Layer 6 of a small transformer language model trained on English Wikipedia (9 layers, counted from 0, width 128).
A neuron's activation on a vector x is GELU(weights . x + bias), where the dot is the dot product.
The model reads these tokens: " no" " a" "to" " de" ");" " Chapter"

The vector x that enters this layer's MLP at each token. A number n stands for (n - 500) times 0.018.
0 " no": 494 517 499 503 505 501 502 480 488 491 516 975 502 497 479 499 497 509 523 518 473 486 380 498 495 490 488 495 510 480 479 466 529 511 533 496 448 480 527 466 491 501 481 507 503 548 489 503 523 495 501 504 516 465 479 497 516 383 519 486 533 486 485 532 505 551 491 496 495 498 475 472 475 472 483 486 493 508 507 501 496 513 485 528 503 493 487 504 508 489 482 468 475 479 538 495 504 517 542 494 532 492 492 505 508 456 492 495 517 506 489 487 479 504 464 500 499 522 487 485 506 530 507 498 488 472 477 492
1 " a": 510 518 496 487 517 511 506 484 512 499 506 979 515 508 491 496 494 499 516 522 472 483 379 489 478 479 465 481 506 474 491 471 517 489 491 482 456 493 512 466 508 487 483 493 494 521 510 518 530 494 496 500 494 477 498 501 510 408 525 495 535 489 486 545 506 553 510 492 486 494 461 473 453 482 479 493 489 510 502 499 493 498 506 515 508 491 484 499 515 489 483 483 466 498 533 484 505 512 533 496 522 510 498 504 516 442 489 495 515 499 486 486 470 503 468 508 509 527 499 476 509 532 522 502 490 468 494 504
2 "to": 461 520 499 485 501 550 512 512 509 476 521 878 464 520 435 498 497 478 457 544 480 466 577 475 612 507 544 559 459 510 478 451 501 469 536 454 453 474 481 574 465 497 471 513 458 560 452 570 519 445 497 510 539 489 505 481 509 367 469 501 494 473 505 453 482 517 518 544 485 485 505 440 545 457 519 421 482 457 467 528 447 513 463 522 463 458 525 420 487 531 443 464 492 508 478 544 501 497 494 508 499 490 539 447 481 475 535 495 491 473 508 488 521 470 522 589 499 574 509 492 485 515 542 596 594 500 469 448
3 " de": 478 477 502 506 502 503 522 545 458 429 577 891 477 458 444 445 436 472 483 499 547 497 528 431 533 495 512 447 525 516 481 511 490 542 459 522 478 530 474 472 516 456 517 526 511 461 512 577 537 465 498 533 527 507 472 518 488 378 482 505 491 539 522 508 421 508 519 561 536 555 468 519 479 450 495 506 463 491 555 570 461 550 474 474 450 505 477 487 455 539 479 463 549 462 413 579 480 510 515 544 531 476 539 452 488 442 478 457 506 454 492 475 458 510 515 548 501 473 495 468 543 484 586 490 522 489 501 485
4 ");": 496 493 492 508 481 523 475 479 522 503 524 903 498 518 489 492 505 490 505 505 539 539 210 493 473 484 525 486 496 493 491 502 523 492 494 516 491 510 461 485 534 482 486 507 495 502 473 521 537 493 489 511 525 479 499 496 483 429 508 495 537 499 461 516 512 551 490 475 512 497 494 508 525 521 484 486 482 493 514 525 507 511 500 515 492 503 489 482 513 460 489 480 493 516 556 494 487 511 513 501 507 509 497 506 467 457 495 491 522 520 494 499 514 467 464 495 504 522 468 464 512 516 516 511 520 479 467 482
5 " Chapter": 519 502 448 525 464 393 493 524 494 502 572 867 474 526 498 481 515 512 438 531 549 456 389 421 499 514 532 518 524 472 548 461 471 432 479 525 528 473 493 546 548 534 488 506 524 513 442 550 480 420 483 528 536 503 435 487 500 387 495 494 562 428 483 507 513 463 528 544 513 502 556 499 527 438 533 464 523 477 533 481 493 517 500 501 485 523 515 474 538 467 522 470 575 547 453 560 552 456 518 472 498 464 498 551 447 501 473 472 466 559 498 428 475 539 535 493 545 471 471 481 546 535 471 458 510 402 491 493

Each question shows the input weights of one neuron of the MLP. A number n stands for (n - 500) times 0.002.

n24 (bias -0.014): 609 569 529 503 503 522 432 500 617 630 535 476 561 455 542 342 597 466 432 494 424 488 545 563 561 382 505 500 622 383 628 354 300 427 526 544 514 428 383 509 644 734 590 637 402 497 554 500 454 425 523 598 553 509 583 614 448 408 595 587 465 416 367 469 517 536 356 304 585 766 671 599 443 302 622 594 489 435 503 535 454 500 409 385 421 371 610 468 763 362 483 583 386 489 679 386 524 526 464 455 506 407 461 543 500 426 530 494 511 647 596 538 482 637 694 317 463 585 452 477 347 540 406 511 449 527 435 374
On which token does it fire most, and how strongly? 5 " Chapter", at about 2.1

n194 (bias -0.041): 566 454 500 448 413 653 337 615 340 636 534 451 490 422 579 315 497 471 792 357 564 654 442 342 507 514 415 367 690 543 461 482 550 455 669 640 550 536 542 606 587 438 281 707 660 474 429 391 364 458 513 503 720 406 590 466 524 489 392 718 579 442 600 510 527 375 486 681 552 689 403 687 556 618 623 569 470 529 400 590 253 556 472 465 506 453 411 404 642 444 536 476 552 554 799 486 415 610 445 360 308 630 731 302 500 427 472 363 437 517 334 357 496 547 306 349 381 576 563 544 205 409 645 440 500 616 525 484
Its two highest activations, in order, are on tokens 4 ");", 3 " de"

n239 (bias -0.035): 504 772 319 488 240 854 585 515 543 723 597 337 427 326 584 386 360 665 544 565 443 556 459 484 641 636 557 576 520 616 522 352 444 462 751 686 260 253 478 603 589 535 554 571 516 611 172 676 496 595 752 462 458 245 354 738 550 550 548 679 387 535 582 586 698 500 571 588 550 577 446 567 437 578 373 565 301 411 504 620 421 693 431 449 471 394 570 504 527 785 482 270 288 477 636 593 598 470 507 473 470 680 607 383 436 453 465 571 395 366 391 359 351 461 370 575 344 545 577 530 535 228 550 342 433 489 549 392
Which token does this neuron like most? 2 "to"

n67 (bias -0.045): 387 459 338 520 476 653 312 578 605 568 665 491 497 515 540 589 457 494 420 506 508 556 630 474 593 440 430 538 391 318 616 503 541 613 432 390 448 537 489 430 585 474 621 475 397 530 552 555 693 442 450 620 466 492 342 602 399 523 600 685 469 489 407 472 577 646 517 608 650 519 377 585 517 331 590 540 511 422 388 554 494 720 545 437 497 228 508 500 566 508 329 486 494 514 556 491 485 376 529 301 712 523 494 400 536 351 486 690 343 500 485 360 514 443 589 477 484 503 365 481 437 503 537 539 486 350 536 564
On which token does it fire most, and how strongly? 2 "to", at about 2.3

n233 (bias -0.038): 368 612 516 558 436 487 398 401 463 608 552 498 445 491 474 519 564 607 513 476 581 317 637 695 152 390 494 494 551 409 665 478 555 412 533 623 409 660 545 386 506 522 563 247 448 565 547 534 731 683 532 467 597 506 570 654 374 559 483 434 364 346 459 438 650 552 441 436 339 506 433 509 438 469 479 603 518 408 576 540 574 562 433 537 525 551 352 617 555 520 592 417 612 536 632 464 414 403 668 278 552 470 444 604 481 521 294 338 374 547 555 419 602 489 401 720 526 500 355 512 405 497 460 575 333 508 490 466
Which token does this neuron like most? 0 " no"

n144 (bias -0.036): 526 586 371 606 556 419 397 508 455 516 618 371 504 433 330 310 435 597 402 504 616 513 599 620 339 373 485 407 475 512 396 378 470 795 610 416 338 508 398 343 484 497 193 701 373 574 342 492 488 583 516 452 662 354 423 674 372 644 698 380 485 407 465 567 496 922 583 477 561 304 435 614 335 623 371 524 614 294 403 374 388 707 386 373 470 476 266 379 598 621 592 560 415 381 811 610 408 468 416 323 671 504 370 559 560 406 689 256 594 629 467 544 438 761 548 604 438 637 748 662 250 715 651 297 422 667 487 724
On which token does it fire most, and how strongly? 0 " no", at about 0.19

n64 (bias -0.006): 523 465 441 494 353 582 618 283 503 440 553 530 580 468 476 449 694 455 608 497 480 571 507 649 562 456 360 419 497 500 497 393 591 596 606 415 494 556 642 414 519 582 271 452 415 868 567 350 399 560 512 457 593 551 356 751 641 470 485 392 457 488 458 312 554 525 478 381 295 556 459 470 342 318 620 429 597 431 426 329 439 459 587 597 413 524 583 565 531 613 389 521 382 415 519 397 545 428 617 456 622 667 442 728 563 434 406 554 265 479 585 675 528 437 348 522 413 515 660 491 456 473 600 395 404 579 451 419
Its two highest activations, in order, are on tokens 0 " no", 1 " a"

n6 (bias -0.018): 648 575 494 487 621 706 332 418 518 423 349 406 749 385 683 477 474 540 326 582 462 553 576 474 525 448 562 357 483 525 521 437 421 344 603 470 373 337 503 367 523 379 672 450 448 558 625 628 551 588 338 525 395 419 476 710 611 441 463 646 456 370 413 460 423 484 578 631 369 433 651 624 253 419 440 551 466 465 547 548 465 601 471 778 530 484 592 554 445 402 633 343 644 350 447 714 552 534 536 513 709 662 556 544 532 603 383 488 453 358 517 506 422 576 424 500 402 617 622 547 348 556 606 552 534 515 243 479
Its two highest activations, in order, are on tokens 3 " de", 2 "to"

n81 (bias -0.040): 381 690 372 587 485 555 540 613 333 557 594 435 470 472 586 433 444 414 554 579 497 821 434 482 407 622 506 558 677 685 381 381 566 672 538 484 614 549 494 497 483 509 497 473 391 570 528 336 640 726 362 337 455 581 507 586 661 609 520 527 481 610 688 591 423 626 288 441 490 379 409 436 260 476 414 459 382 379 644 632 265 610 351 483 465 602 470 785 587 596 556 551 555 456 625 690 424 638 393 542 563 431 564 574 471 304 489 624 490 426 626 586 352 490 605 429 280 567 500 476 629 415 824 554 467 364 218 481
On which token does it fire most, and how strongly? 3 " de", at about 2.3

n52 (bias -0.011): 533 488 405 492 488 456 564 544 569 457 525 446 495 557 468 261 667 658 622 516 441 543 530 294 590 447 449 601 428 586 666 474 392 558 497 505 608 424 531 615 670 591 335 500 466 594 486 400 391 398 559 620 561 648 488 387 467 475 630 462 508 585 377 414 521 480 565 521 630 521 589 583 545 433 439 564 449 457 310 458 614 542 561 430 577 473 545 393 517 450 398 378 470 473 514 633 419 556 453 387 479 522 526 754 497 355 525 524 360 449 505 629 469 612 542 545 431 521 624 236 439 302 519 500 593 598 629 446
Which token does this neuron like most? 5 " Chapter"